Layer 10 of a small transformer language model trained on English Wikipedia (16 layers, counted from 0, width 96).
A neuron's activation on a vector x is SiLU(gate . x) times (in . x), where the dot is the dot product.

Input weights of the MLP neurons that the questions are about. A number n stands for n times 0.0047.
n16 gate: -18 -23 8 -1 1 -59 -54 38 21 12 31 -33 9 -34 -55 17 -11 18 -1 -6 47 -32 -33 12 48 37 -14 52 26 -27 -1 -1 29 -16 -1 -2 -15 23 -29 15 37 -6 -40 9 14 7 46 21 -26 -10 17 -16 -19 26 -30 -28 -6 25 -33 -27 -10 -3 15 -10 -9 -24 -40 -4 -45 -15 7 -1 -30 -3 26 19 -12 24 0 21 -52 23 22 -26 26 -7 33 -25 38 16 -10 35 -24 48 -2 28
n19 gate: -1 18 -52 -28 35 85 -19 52 -3 22 24 -1 -18 -26 -48 1 -2 10 -17 -1 -3 20 -20 10 58 -64 16 33 -52 -18 1 48 -2 9 -43 -47 21 20 -54 -23 -25 -26 -1 7 -51 28 39 49 -44 -54 -19 -17 -3 -25 15 18 -20 5 1 -17 28 45 45 -42 14 -8 5 12 -7 -37 43 -59 25 -13 26 -13 -25 -30 14 -15 31 17 -30 0 -17 -5 -6 -48 -50 11 18 -17 33 -5 -28 -13
n45 gate: 19 -25 -17 -21 -17 4 -3 10 33 -13 16 32 25 43 48 5 36 60 19 -3 -9 31 18 2 1 16 16 34 -22 29 -7 -35 26 -21 -51 14 12 3 35 54 -4 20 -5 3 23 -63 -24 14 -11 -10 53 59 -13 10 -18 10 -10 -22 -20 -6 -24 -3 15 0 -37 -11 -21 21 32 0 44 9 5 24 -26 1 -10 -16 -33 13 -45 -4 -1 10 -33 -3 16 -26 41 64 36 16 -9 6 23 -7
n53 gate: 10 -21 -20 -9 -10 25 13 -37 -26 3 40 -10 -20 -28 64 -18 -34 -3 9 30 -24 4 -43 -2 -18 -17 80 -29 20 -31 13 25 -12 -3 -24 8 54 17 -13 37 9 21 14 19 -20 10 -7 44 -11 7 8 -1 2 25 -36 -2 -11 -17 34 32 9 41 -18 -62 -28 0 53 14 8 -35 -28 43 -29 2 -15 -21 -8 11 -14 8 -25 7 -13 23 -14 -1 41 -38 -18 -4 -53 -4 7 15 2 -5
n65 gate: 26 27 -12 -7 -15 14 -3 15 -21 -15 -36 13 -11 26 -29 26 -49 0 35 -84 -14 27 28 6 37 -28 22 7 4 32 49 47 50 -36 30 -26 37 15 -34 14 -22 -11 -9 -49 14 2 -7 -14 19 -33 -16 -17 -5 32 5 -11 22 -5 12 64 17 -20 -25 -14 3 44 11 -65 28 -24 21 -27 14 -11 6 55 -11 -21 18 -22 21 29 -13 16 -41 -33 0 -36 27 -15 -10 6 -3 -20 -2 10
n100 gate: -12 33 41 33 -8 19 13 27 -12 -57 10 -74 30 -11 8 -22 -41 7 -6 40 37 24 9 25 -27 -22 -5 43 -9 -31 -30 18 20 -33 -47 -26 12 -31 -31 36 -11 4 -33 -12 26 -18 -47 -11 60 1 -6 17 -23 0 6 -12 -48 40 -14 48 -9 -11 15 27 52 -2 -26 -23 -43 25 -17 -25 58 35 -11 3 -17 17 2 28 -28 -9 -29 21 -43 -54 -15 -1 16 -28 -30 42 -1 1 27 -44
n113 gate: 21 33 -28 -3 52 2 18 -13 33 25 -21 55 34 -13 -5 32 -28 12 34 -5 -66 34 37 -19 -13 -40 -4 -12 0 -19 3 20 50 13 -3 41 -35 -22 28 15 -15 15 -2 2 14 -17 28 -26 27 14 30 21 35 36 -3 -1 -15 -23 -4 49 32 39 26 -24 13 27 -7 22 16 -24 -5 -25 -44 -10 40 -7 79 -28 34 -16 36 10 4 49 4 50 -7 6 11 8 -6 -41 -5 -9 27 -46
n120 gate: 15 -12 -4 43 -40 -9 43 -13 14 -17 -8 1 25 -29 -5 62 23 -38 -3 16 -72 44 63 36 -48 37 34 58 37 -22 -12 -27 49 28 15 42 -69 58 -18 -54 -12 18 20 20 26 45 26 -5 1 -28 64 69 41 -7 -6 19 -17 12 -32 18 23 -42 -30 32 -26 18 -13 -9 22 10 33 -32 16 -20 2 0 14 7 -25 39 -26 -31 -7 38 2 42 14 -20 20 -13 20 -41 -28 -10 -23 -13
n124 gate: -19 54 8 25 26 -21 32 -14 -8 12 -38 27 39 -7 -3 30 -38 -15 -10 -23 -39 27 12 29 17 36 41 -28 -22 8 -30 -16 0 6 14 32 36 -23 -12 42 -12 43 -18 -48 -9 22 -2 -24 -49 32 24 -9 42 -14 0 -63 -19 -68 -17 41 8 -21 75 28 11 14 -54 -8 -23 -12 -7 -16 43 -10 32 -8 5 -29 3 69 39 11 16 23 60 -80 -49 -8 59 22 -21 -12 -16 -7 -15 11
n130 gate: 23 25 -1 -36 2 -29 -13 -9 32 4 25 -24 16 42 24 -66 19 10 -23 -20 34 0 38 38 6 8 20 30 32 -29 -25 -8 17 25 -14 -33 -28 0 -78 15 -4 -8 21 7 11 -32 -42 24 -32 -9 17 -5 -8 -15 -26 19 -9 -40 38 59 -19 -30 -12 2 39 -10 13 -41 22 7 -2 52 1 -21 8 -4 -1 -31 24 -2 10 -41 -5 14 -28 -28 -28 -4 10 -28 30 8 36 -18 21 -51
n152 gate: 44 66 7 -40 89 24 -34 -7 22 48 -14 -15 32 36 24 13 -14 27 -3 70 16 -70 -41 42 -4 8 -22 17 -11 20 -36 -19 27 -14 31 49 -4 3 -5 18 12 10 12 6 22 3 -74 -4 -29 -60 38 -37 -1 49 34 18 -8 23 -10 -15 -17 28 -60 -25 -25 -46 -6 28 -29 25 -73 -38 -5 13 53 -21 31 -20 -14 8 11 -15 7 20 -40 -38 54 84 17 -9 35 -4 -40 -38 -3 9
n174 gate: -28 -8 -25 -12 -31 10 -54 -14 -34 28 -26 -30 12 -13 57 -12 18 13 -22 -9 -18 42 -25 -10 -7 -15 -14 25 24 -6 13 -36 -9 -41 8 -54 20 -28 21 33 -43 -2 -6 31 -4 -30 27 14 -37 34 13 9 -1 -41 -24 -79 11 7 5 15 19 3 30 -9 13 33 -17 -53 -50 6 11 18 -28 -38 -4 14 -83 23 -25 7 2 -16 -32 26 -39 -24 -8 58 -4 -19 39 0 -15 59 24 -3
n183 gate: 76 12 35 -36 18 -2 26 -1 27 -51 -69 -8 24 33 -20 45 -23 57 -11 -64 -16 18 -11 -28 -9 -21 -18 -50 -33 28 -2 0 52 -30 20 25 41 -1 -18 -27 20 36 -35 -46 25 4 -25 25 13 30 -11 -23 -3 19 7 -39 19 -16 10 -24 8 -50 17 -42 -2 7 26 28 -8 17 31 -17 1 0 -20 22 -29 15 -41 2 -22 19 -33 -40 -8 27 -15 39 -9 -8 -20 -3 5 -23 21 5
n191 gate: 20 -42 44 24 -40 3 -10 16 -5 -35 -38 5 13 5 -26 1 -45 21 -11 22 48 -37 64 -5 44 16 -37 69 17 -15 4 27 28 28 80 -63 -33 46 31 -18 -47 8 28 10 26 15 55 39 -26 -3 -49 -25 25 47 13 -39 -27 6 4 -17 35 -3 -9 -27 7 12 -38 8 46 10 6 -10 -10 -9 13 17 -35 5 15 -17 -14 27 -12 -16 8 18 -24 7 8 -79 -5 -74 42 50 6 42
n221 gate: 28 13 -48 3 -52 -22 24 -5 -30 15 -1 26 -3 32 -59 20 -5 -22 -3 -17 38 -1 -28 -2 -39 -19 -26 -8 -17 -3 36 -23 41 26 51 -27 -20 -18 18 41 59 6 18 -36 11 -50 36 -18 10 -19 -12 -18 -49 -10 -17 19 36 -18 -20 -10 9 -3 32 30 7 -5 68 -11 -29 -33 -27 1 22 -23 26 -61 -10 -11 -69 -22 26 -41 49 2 16 17 17 63 11 -26 26 -43 5 -76 -32 36
n240 gate: -28 -16 -9 -47 -2 19 17 -40 27 -68 -39 -45 69 -24 8 -2 2 29 47 -8 53 21 25 -52 20 -11 -23 13 -19 -9 -20 26 -9 -22 30 3 -31 13 10 -13 35 55 15 -26 19 -1 -12 10 38 -32 42 9 37 3 30 -8 -25 -7 32 45 6 32 -41 2 28 -38 -13 -25 8 -23 -8 -22 19 26 9 24 7 -26 -39 28 42 20 23 -32 1 -59 34 -38 -31 21 -44 39 25 -6 15 -9
n249 gate: -14 -11 1 12 32 -37 -1 15 2 4 8 7 21 50 0 -3 8 20 26 -6 -5 9 12 -21 13 -36 6 -2 -37 2 10 15 -10 -45 17 -19 9 -25 7 30 -33 -14 -14 -38 -11 -21 5 21 -14 2 0 -11 -11 6 27 49 -23 37 23 8 -44 -29 -42 -1 -28 2 -1 -15 3 -64 11 -3 -29 -6 34 -1 0 11 5 18 1 -17 -1 -13 -12 24 20 26 33 51 -36 24 -5 -40 -29 -30
n16 in: -66 -7 -11 2 -23 -40 35 -15 7 36 -8 9 -13 -2 -6 -21 -4 -5 6 52 19 3 35 -9 24 -12 35 -21 -21 -10 -1 -12 37 12 4 42 -22 43 17 -25 74 -5 -39 -84 -17 -11 15 5 -15 16 17 -17 -18 32 -24 3 -14 21 -51 -29 -44 -71 -7 -6 -31 2 -45 47 2 17 15 9 -21 -27 13 21 8 -26 -26 8 11 -11 16 -2 -37 -19 0 -27 -9 -27 -37 -8 17 7 2 -49
n19 in: 7 35 -37 -46 -7 -11 -43 -27 -11 -37 -26 -29 31 11 16 -15 -25 -25 10 -2 -9 -14 78 -27 -68 0 12 1 15 -1 8 -31 -11 45 30 -5 2 10 2 -37 -56 6 -29 -11 -33 -15 -15 12 30 25 28 -6 13 27 39 41 23 5 23 -6 31 31 65 32 -30 -9 -63 -7 7 -26 -2 -2 -11 -1 54 18 -56 8 7 -20 46 39 -16 -28 14 11 -31 -23 21 -77 23 -41 38 -9 40 -25
n45 in: -29 -14 -1 -6 -44 -3 -23 -7 -1 -12 -21 17 -1 -28 15 -4 -34 -28 -9 2 -31 3 2 -37 5 -43 -52 11 -2 25 23 2 14 18 21 -46 11 -8 -15 -4 -41 -19 -17 -15 -19 -35 -9 7 13 -49 -12 9 -19 -37 -14 -20 -44 3 -84 23 -46 6 12 -1 1 -11 38 -24 -20 24 44 22 30 87 7 -12 -2 22 20 13 39 37 -10 26 12 -15 -13 -23 -11 -29 -56 38 21 -9 54 -10
n53 in: 16 4 -6 -20 -2 -15 -1 20 -60 -54 18 -14 -7 -14 4 29 -8 -60 -4 19 29 -26 -54 1 4 -13 -5 -8 -6 -2 -18 21 39 -36 -15 0 17 -10 23 34 -9 60 -16 62 -17 -38 12 -2 13 6 26 -22 -32 8 3 32 -4 51 -8 13 54 1 -15 -4 30 10 -14 1 -69 42 32 14 5 25 16 54 -6 -5 -29 -3 -6 14 -18 0 -19 17 -9 -30 10 -3 -40 -61 18 32 -24 0
n65 in: 35 -23 -22 -48 -22 -17 -18 33 -10 -9 -43 -34 -17 23 -16 7 43 -2 7 -6 -20 -1 31 48 -28 -9 2 -11 42 -29 -46 -37 -62 14 0 9 -10 -4 -52 -29 34 6 -64 7 -33 53 -26 6 12 1 -30 -30 4 -46 45 -10 12 9 30 -31 -14 -6 7 25 -1 -11 -26 26 51 17 -18 45 -18 -13 56 7 11 -48 -17 -11 -19 -4 -31 -12 -16 30 -39 -37 -3 5 -47 6 22 8 33 -6
n100 in: 3 -29 9 6 -12 23 28 13 37 16 5 -29 13 21 -64 12 37 13 23 7 12 3 -10 -34 -33 14 -38 -32 -8 -16 -3 0 40 -25 0 44 13 -11 -11 -2 -5 -9 -6 -9 -14 -19 -17 -30 -26 42 26 -48 24 -2 -2 37 34 -19 -27 -20 -27 -22 9 -10 18 6 -11 18 -15 5 -39 -15 10 -13 11 1 -54 58 26 -25 -35 -2 -37 0 -4 -12 25 7 -13 -32 18 26 -46 -23 30 15
n113 in: 14 5 -11 36 7 -25 -64 -62 -11 16 -8 13 16 21 -19 42 6 -8 19 19 10 35 -31 38 44 -10 15 21 42 -5 15 15 11 -34 -46 21 4 17 15 -31 -19 -25 0 46 1 -57 21 -63 17 19 12 -11 -11 26 -16 7 10 -18 -57 -42 -16 -33 5 -84 13 -7 -13 10 -34 22 51 -14 4 -14 34 -1 9 -20 -19 18 32 6 -2 33 19 5 -14 -7 30 10 -28 24 4 33 19 22
n120 in: -57 -1 -27 -5 25 11 -49 3 12 -14 24 11 3 31 -11 -11 -4 -8 6 4 -27 -2 -17 -53 -25 -41 -26 -17 48 -45 -22 18 -12 20 5 -38 -6 -3 7 42 -15 10 5 -33 -17 30 12 30 39 -41 -16 22 15 71 52 15 27 -12 -6 32 19 7 19 31 31 -1 -12 -4 -12 -31 -30 -16 -34 -48 0 29 91 -39 12 -56 57 -46 4 28 -4 -31 48 -74 10 -7 -31 -37 57 19 -9 42
n124 in: 16 -35 23 -1 -1 10 11 49 -8 -32 14 14 89 3 -9 42 5 -16 52 3 39 -3 16 -1 25 -14 -20 -37 54 -31 -30 27 -15 -30 -29 -4 22 -34 -29 -13 -39 -6 -15 -1 1 -13 4 -39 38 47 -38 5 -2 -18 -14 12 -18 -62 50 -49 31 5 -3 -28 3 21 43 59 -46 2 -17 -58 -16 5 -20 31 30 -29 -3 -39 7 35 -19 -44 -49 -25 22 9 34 10 23 -6 17 -24 -5 17
n130 in: -1 3 6 14 8 -22 10 50 -54 -49 -13 -20 9 -37 -45 18 -12 -35 46 55 13 -46 34 -23 13 -15 -5 -46 -46 36 -28 -30 4 -43 -2 -10 25 -1 -14 56 -42 16 -15 -16 30 21 -3 -13 -25 1 30 -6 -44 -22 -46 62 -37 -15 38 -22 -25 27 2 10 31 -54 65 3 33 54 -1 -14 -43 -32 -9 16 9 -17 16 -26 -18 -8 21 24 -24 -7 6 -49 0 18 -40 -12 -8 -5 -22 24
n152 in: 15 3 11 26 30 47 29 -16 -15 35 1 3 0 -37 -15 30 8 -12 -2 29 -6 -22 -6 17 -4 -26 0 -15 4 24 -24 26 19 54 37 -29 3 -36 23 5 11 -54 42 11 28 -5 16 44 34 38 -76 -49 -37 23 4 8 -37 36 32 65 59 -3 40 -7 -17 9 14 -66 -22 40 28 26 9 -64 34 -14 46 18 -37 -25 -49 -7 1 2 12 18 26 7 10 3 32 -34 16 29 48 19
n174 in: -23 6 7 -27 -31 0 -29 -4 -15 -54 22 35 -35 31 -66 4 -17 -27 -37 -17 -3 -48 -36 -10 10 22 6 -39 -1 3 31 6 -32 -1 -38 6 1 4 19 51 -8 55 14 -12 -8 16 7 20 14 0 -12 -23 -11 -41 -26 -32 -49 -37 -4 -39 19 39 7 -13 -12 9 20 -20 3 -2 59 -17 -9 34 22 5 5 -42 30 24 -53 39 5 29 -53 -37 14 -14 9 20 -6 51 -27 6 -22 -7
n183 in: -10 -25 -6 -52 -2 -19 -77 27 39 11 -3 -12 -48 13 -49 -5 -33 42 22 -6 6 -23 1 -3 32 -15 36 -35 -27 63 -6 6 -10 -57 13 42 -44 -20 -9 19 0 23 -23 -5 3 31 37 28 1 -56 -20 24 -17 27 4 -11 28 6 -32 -14 11 -6 33 0 3 28 -13 -32 34 -60 23 -52 3 4 10 50 5 54 20 -50 -53 21 1 33 -13 -18 -35 17 38 11 -8 27 51 -40 -5 -47
n191 in: 31 -10 31 -4 3 10 -25 9 0 -21 -27 20 12 -7 -16 -16 -26 17 -20 -4 6 -28 19 7 -7 -9 0 -30 -56 -45 -5 67 -8 -4 -5 19 57 -9 -5 -55 -76 -26 10 18 -26 -27 23 -26 15 6 -4 5 23 -56 16 7 6 48 -42 22 47 -21 -1 69 -38 -6 24 -70 27 -49 -24 -34 5 29 0 -23 31 -24 -9 18 8 -38 -30 -2 -40 29 8 42 7 59 24 -23 27 23 18 -3
n221 in: -6 39 -13 18 -12 -39 20 -9 61 -15 -10 40 49 -24 -40 24 -49 -58 -2 -14 50 -6 -13 -32 -17 27 15 23 -40 -8 -32 6 -1 -32 94 20 -12 -51 -32 -7 -26 63 29 8 -55 7 25 1 -37 8 -20 -57 -19 -27 -7 0 42 -10 17 51 -22 -43 38 -14 9 -26 5 2 2 -23 -28 18 -30 22 20 -33 26 -25 26 -5 -18 15 44 -34 44 20 -16 -24 9 -72 -34 -53 -48 12 -13 -26
n240 in: -25 5 -7 -44 -9 12 -29 19 24 21 -5 -14 -51 25 -5 -19 -29 16 18 70 -28 -33 -21 -5 -18 -1 -47 -10 -22 32 4 -27 38 2 3 -6 23 1 16 12 -10 -15 20 24 21 -15 -8 32 -20 -4 -5 9 26 8 -23 32 19 8 8 -25 17 -28 49 -40 -31 2 -23 -38 -31 -54 -12 59 -29 -26 22 1 54 -16 -17 -53 28 -37 -7 54 9 51 7 19 -37 2 2 34 -63 -14 12 -25
n249 in: -25 -10 -10 -14 37 -3 38 -51 -43 8 18 38 -13 -30 -17 8 8 -20 -2 -8 -33 -21 17 -33 -26 38 -12 19 -10 10 32 -1 46 -36 -56 -25 2 -18 -30 -22 20 -10 26 32 -22 0 -9 21 2 37 36 -17 -10 10 -30 19 24 -29 12 7 -18 48 -21 -9 37 -53 17 -16 -10 -32 8 -9 40 -11 20 -15 -3 -11 10 19 -30 15 1 -42 10 12 -52 12 10 17 -4 7 23 17 -8 -1

Each question shows a token from some text and the vector x that enters the MLP there. A number n stands for n times 0.057.

"ta": 12 -8 -23 9 35 -18 21 14 30 11 21 -32 -49 2 11 0 -22 25 30 11 34 -12 -3 -26 -18 19 -11 6 19 -7 4 -30 7 -33 3 20 22 2 17 -30 -7 10 20 10 -15 -31 10 -1 22 11 -10 -11 -25 -6 10 17 3 30 -1 19 -29 17 -48 -3 -20 8 11 -7 1 20 2 6 -6 -18 -4 7 9 -39 27 -29 -4 10 3 23 30 23 16 -22 19 32 16 2 26 9 -12 11
Which of these neurons fires most? n249

" of": 15 22 -17 -22 -26 -25 -3 -5 -12 -9 12 -11 -60 -2 -8 -50 35 -12 18 -8 -8 5 -17 -45 -22 27 8 4 0 11 0 -10 31 -33 -11 -7 10 -3 13 -1 4 9 -17 -30 -2 7 12 -7 -5 2 24 -10 8 1 13 8 3 32 -1 10 0 -15 -2 15 -3 7 14 -22 3 3 -18 -32 -18 -5 -6 -11 30 -49 25 31 19 12 1 -5 34 27 -28 -11 -11 20 34 12 3 -14 4 17
The three highest activations, in order: n249, n152, n65

"t": -30 -4 8 9 -9 28 4 13 1 -1 1 -2 -13 -11 -1 -29 2 -16 51 2 -2 3 -22 -26 4 13 -26 -4 -15 0 31 -14 11 6 11 62 2 -23 -26 -32 6 3 8 -11 -26 -24 1 -18 -4 2 30 16 -46 16 51 3 -24 26 5 -9 21 25 41 -9 -18 -4 -10 -23 -13 7 -15 -13 19 -10 -5 -26 -4 -28 25 -16 35 5 -5 6 18 -11 13 -20 23 -4 27 4 34 -10 1 20
Which of these neurons fires most? n19

" three": -27 -12 6 10 -14 -22 -13 3 -24 21 23 -10 -28 16 -13 -7 -14 -20 9 7 1 0 -1 -41 14 12 -33 6 3 6 37 -25 10 -3 4 32 -13 -14 -2 -4 -5 -26 4 -2 9 -26 1 -4 1 19 8 7 -19 -33 32 -66 -6 -5 46 11 20 10 7 9 -8 3 -16 -25 -28 -4 3 -29 -19 1 -28 -10 34 -22 37 -15 -21 21 -5 6 14 13 11 -14 -20 36 21 7 -5 7 -14 8
Which of these neurons fires most? n174

"ni": -28 -18 -27 29 11 -20 -2 -30 23 18 6 -28 -47 -1 19 -32 2 7 21 20 4 -1 5 28 -28 3 10 23 25 -17 16 -17 -13 -30 24 43 5 16 36 -8 9 3 19 -9 -20 -24 18 26 15 -19 4 -1 -22 2 -11 38 0 6 34 15 -8 17 -17 -14 -23 -3 22 -9 -14 12 3 -7 -2 -22 34 13 9 -19 0 -7 -5 14 10 36 25 28 -14 -4 8 19 14 8 27 13 -1 28
Which of these neurons fires most? n120

"lu": 6 -44 -2 -4 21 6 -19 -7 -11 8 11 -3 -44 -8 -4 -14 -28 7 -12 6 5 39 -12 -22 -16 16 1 5 22 -12 14 -16 -27 -37 3 24 2 46 39 15 24 -7 -9 1 3 -13 -9 9 -41 -6 -12 45 -13 1 2 11 -6 31 13 13 -10 10 -7 -6 10 12 -2 -2 -39 4 -23 -25 -10 22 25 -7 -4 -13 -1 -11 -30 36 17 -6 13 19 10 6 15 38 7 -17 11 21 -37 27
Which of these neurons fires most? n53

"par": -3 21 0 15 -10 -24 5 -18 14 0 20 -12 -25 8 37 -39 -26 -41 17 -6 7 18 16 -12 -27 1 -53 8 7 -12 17 18 32 -15 13 -4 2 26 6 -11 18 -3 -18 -27 -13 -6 3 -31 -5 18 7 -3 5 27 -23 -3 -8 -10 37 4 -12 16 -19 -10 1 7 18 9 -25 8 0 -32 3 21 -22 -9 -25 4 -22 -25 3 28 -21 8 32 -7 -39 4 11 28 20 8 20 12 -33 26
Which of these neurons fires most? n152

" the": -47 30 2 8 -39 -15 19 0 2 14 23 -16 -48 -13 -10 -1 -17 -7 4 3 11 22 -31 -18 -15 7 -25 3 15 14 15 -32 31 0 28 11 0 -12 -13 -20 -31 -29 8 -5 -15 9 -44 -3 37 9 18 44 -31 -4 6 -24 -13 24 17 11 29 -14 -20 -7 -10 10 -3 -4 1 -7 3 -20 -22 -39 11 -34 31 -14 9 -3 -9 20 -5 7 2 5 -16 -15 -3 14 13 -4 -10 -3 12 -13
Which two neurons fire most, strongest first? n120, n124

" so": 28 -4 -15 -5 -5 -7 26 2 18 -10 12 -39 -25 -20 6 5 -40 -45 9 -8 3 0 -9 -43 -23 30 -50 -5 -32 -15 -23 -16 -12 -25 9 7 0 -16 -1 -17 -17 24 0 22 11 8 35 -2 26 7 -6 19 -19 5 4 -6 -18 14 32 6 11 12 -17 -1 -2 -8 6 -22 -31 -2 -15 17 5 -35 15 -2 25 -9 9 7 -11 7 -9 4 55 17 -19 8 7 31 6 10 17 27 -8 29
The most active neuron and its activation: n240, at about 1.5

" in": -4 20 -5 18 -67 -13 7 5 3 -14 9 6 -55 -19 31 -30 8 -18 -4 0 3 13 -12 -28 -16 35 -37 22 -1 -11 9 -15 36 -11 11 15 -9 15 -10 -20 -23 -14 -2 -12 24 -19 -1 -1 4 -3 10 -8 5 8 16 -12 -14 -12 -7 25 4 -9 -9 10 14 14 -6 17 1 28 1 -30 -25 -20 3 -17 37 -30 14 -3 4 -13 -24 -2 12 25 -26 -11 -10 22 14 30 30 3 21 7
The most active neuron and its activation: n120, at about 2.4

" what": -23 9 -6 2 -25 -41 27 7 6 1 6 -31 -28 15 5 -21 0 -39 1 -25 17 9 -23 -44 -31 30 -35 44 -13 11 7 -18 11 -11 22 20 5 -21 6 12 -11 -7 11 19 -17 9 41 -7 39 -14 17 11 -9 -11 -14 0 -5 -4 21 29 -2 4 -2 4 -11 -3 0 -40 -8 -8 1 -16 17 28 6 -40 31 -13 11 -13 -23 12 -4 -16 34 -3 -15 -9 -1 4 6 6 0 -8 17 24
Which of these neurons fires most? n221

"x": -18 -29 1 33 19 -8 -19 4 -15 -24 13 -17 -21 -3 -16 -19 -39 6 -6 8 4 -20 -24 19 -4 0 -41 0 -8 2 -24 0 -36 -15 14 -10 -25 12 23 -37 -13 -12 15 -6 7 -34 -5 -16 7 -8 -16 13 17 21 -9 11 -12 26 19 9 -8 4 16 5 -14 36 -40 -24 -24 20 -3 -54 -7 41 -18 -4 14 1 18 9 8 41 -23 -8 51 -8 11 19 -17 3 -13 2 35 13 -12 -3
The most active neuron and its activation: n191, at about 4.9

" A": 2 16 1 16 10 -27 -4 3 25 19 -21 -4 -49 25 -10 -6 -24 -5 7 13 -19 0 -1 -30 3 40 -37 -6 23 -9 4 -37 -11 -19 24 38 -1 16 -13 -42 -10 0 18 -22 -5 14 -27 10 2 28 -8 6 -1 -17 13 2 5 3 6 8 10 14 24 -17 -7 26 16 -30 -25 37 21 -24 4 20 -20 2 16 -7 25 4 16 15 6 -18 1 -1 3 6 13 37 -9 9 41 30 2 -19
Which of these neurons fires most? n183

"co": -10 -12 -17 2 11 7 -5 23 26 1 -5 -53 -2 -7 14 -31 -11 -16 13 4 39 -17 -4 -19 -6 27 2 -16 5 -14 15 -2 23 -9 -19 -9 41 12 -4 -17 -4 21 22 -4 -10 -21 9 -3 19 15 6 24 -22 15 9 -1 -5 -24 43 1 2 22 31 -12 -12 34 8 -18 -16 21 -14 3 -12 -38 -14 -1 -27 -51 15 6 21 10 -21 34 22 -10 -24 20 18 25 0 26 25 1 -2 9
Which two neurons fire most, strongest first? n130, n124

"our": -8 -21 1 -6 6 -16 -6 35 4 22 13 -28 -50 -7 10 5 -10 -27 21 13 31 13 -16 -41 -12 24 -24 8 2 0 -4 -17 -6 5 -12 -2 -44 22 13 3 21 4 13 31 5 -3 -11 -27 -2 9 -4 33 -13 -13 35 19 14 -11 10 13 28 -16 6 -11 -9 -12 -10 -16 -19 13 -5 16 0 9 -8 -19 8 2 -16 -34 -28 20 25 20 28 2 13 -20 -8 23 17 3 20 -49 12 42
Which of these neurons fires most? n191

" by": 9 19 -21 -6 -3 -32 -13 5 -6 -23 17 -9 -69 0 7 -39 3 3 17 -11 9 -1 -8 -32 -12 30 -8 11 6 3 16 -21 52 -18 3 -10 10 -7 2 -17 0 1 -27 -20 -8 -28 -4 -13 23 7 10 -28 11 -2 2 -12 -31 25 35 7 -9 -7 -11 14 -2 14 12 -25 2 -19 -25 -22 -9 -9 -7 -5 38 -43 2 -2 0 2 -17 -6 13 22 -29 -19 -12 0 28 26 -10 -6 27 26
Which of these neurons fires most? n65

" ": -38 1 17 22 8 -11 -21 10 27 -3 14 -29 -46 5 20 -6 9 -20 13 0 7 -13 -16 -27 -33 20 -22 1 0 -12 3 -9 1 -9 17 33 0 14 27 -31 -5 -12 1 20 -9 -7 -11 7 -13 2 -8 -25 -26 1 2 -31 -6 18 14 -1 -8 -10 -37 2 7 -4 -1 -2 -5 12 -1 -10 20 4 14 -12 7 -55 -8 7 -24 -23 1 1 23 -8 -36 -12 -10 55 3 0 -7 3 6 57
Which of these neurons fires most? n19

"s": -26 16 -24 13 2 -23 -2 18 -7 16 -3 4 -28 -25 -38 -12 -13 -22 12 12 -24 -25 6 -4 22 20 -9 -22 -8 -28 -20 -5 -34 13 0 11 -10 -18 48 -17 31 -7 -14 -33 -17 -14 1 9 1 -4 7 10 26 14 30 30 14 12 19 20 -10 7 -9 -19 -32 4 -13 -23 0 38 -17 -18 37 29 -1 -32 -20 -19 -1 -17 -23 -12 -12 2 20 35 8 22 16 34 15 -3 16 5 -17 1
The three highest activations, in order: n152, n45, n249

"re": 0 -17 -22 -24 -7 -12 12 2 3 5 12 -42 -21 -15 12 -27 -47 -23 48 22 -12 12 13 -31 3 12 -25 10 -23 6 -13 23 -3 -20 4 21 -6 -31 2 -11 38 -8 -10 -1 28 3 -3 -9 -33 6 17 19 -22 9 3 -5 -27 28 40 -5 -6 12 6 6 -1 4 -20 7 -7 43 4 -9 -4 -9 -20 -44 -10 6 -18 -10 -8 9 11 29 48 -30 -4 -1 15 -10 -4 21 14 -15 38 8
The three highest activations, in order: n240, n100, n16

" re": -26 -13 -37 14 10 -9 -22 4 37 5 -4 -7 -69 7 13 -37 -17 -39 9 3 3 -4 22 -9 -19 33 -19 -3 -1 -1 26 -28 -3 -17 21 17 -22 -8 -2 -22 -16 -4 -6 0 9 15 9 8 10 22 10 10 -5 1 8 -43 -27 5 -3 14 -9 4 1 -10 -7 5 -8 -23 -16 17 21 -11 -6 -8 -16 7 12 -32 16 -26 -5 -9 7 18 3 28 -19 5 9 33 12 -7 40 1 3 45
Which of these neurons fires most? n120

" between": -18 43 -40 -8 -23 -31 7 11 -20 0 1 5 -40 2 28 -31 0 -25 18 -12 -1 -4 -17 -58 -26 30 -24 14 9 2 16 -14 29 -12 -9 -4 11 10 6 -28 -12 -11 -12 -21 -15 -23 4 -8 30 -19 -7 -4 -7 4 6 -25 -27 14 16 9 -11 -5 -14 23 9 -6 1 -19 11 7 -26 -19 -31 -5 -4 -28 34 -6 11 -7 -24 -21 -19 -12 24 19 -22 -19 -8 31 11 12 -13 7 -2 -4
The three highest activations, in order: n249, n124, n183

"st": -11 -35 13 7 -1 43 -11 12 -23 27 -16 -27 -40 -6 -12 0 -33 27 28 -10 8 -13 3 1 3 17 -28 22 -29 20 -23 -21 23 10 13 25 -11 -5 -6 -41 -5 14 5 -3 13 0 -5 14 -35 0 -2 24 -15 -3 -1 14 6 2 21 -11 11 -12 -22 -21 0 -8 -11 12 -33 37 -15 27 0 4 -43 20 -10 -29 13 -22 -12 -9 -30 24 34 45 -10 -27 13 10 -1 28 7 -20 24 2
The most active neuron and its activation: n183, at about 1.1

"ill": -31 -19 -5 14 -13 16 20 32 -41 27 4 9 -26 -2 0 -18 4 -36 -23 -9 -12 1 -3 -23 16 -4 -18 -4 10 -27 23 -18 -29 -4 8 8 -20 10 11 12 -11 -2 -12 -24 -56 13 -38 4 -11 -3 6 3 -19 14 1 31 -18 35 16 6 -29 -7 3 -17 -17 3 -4 -12 -10 17 -24 -29 21 30 -62 -14 36 -26 12 13 11 11 -9 -10 7 8 -18 4 16 18 4 5 28 2 -5 -29
Which of these neurons fires most? n249

"port": -29 4 -6 -15 6 11 20 3 0 -20 15 -1 -34 -26 25 -33 -6 -18 7 -18 23 14 -3 -33 -40 5 -23 1 1 3 16 -19 31 10 -10 11 -18 -40 14 -17 4 6 -33 -22 -47 -27 10 -15 25 10 0 -12 -2 27 -26 21 -25 19 27 -12 -34 6 -3 5 -9 27 19 0 -16 12 22 -3 -14 -8 3 -17 -9 -12 -8 1 8 19 -24 17 67 15 -5 13 -3 -8 8 36 11 1 -6 27
Which of these neurons fires most? n191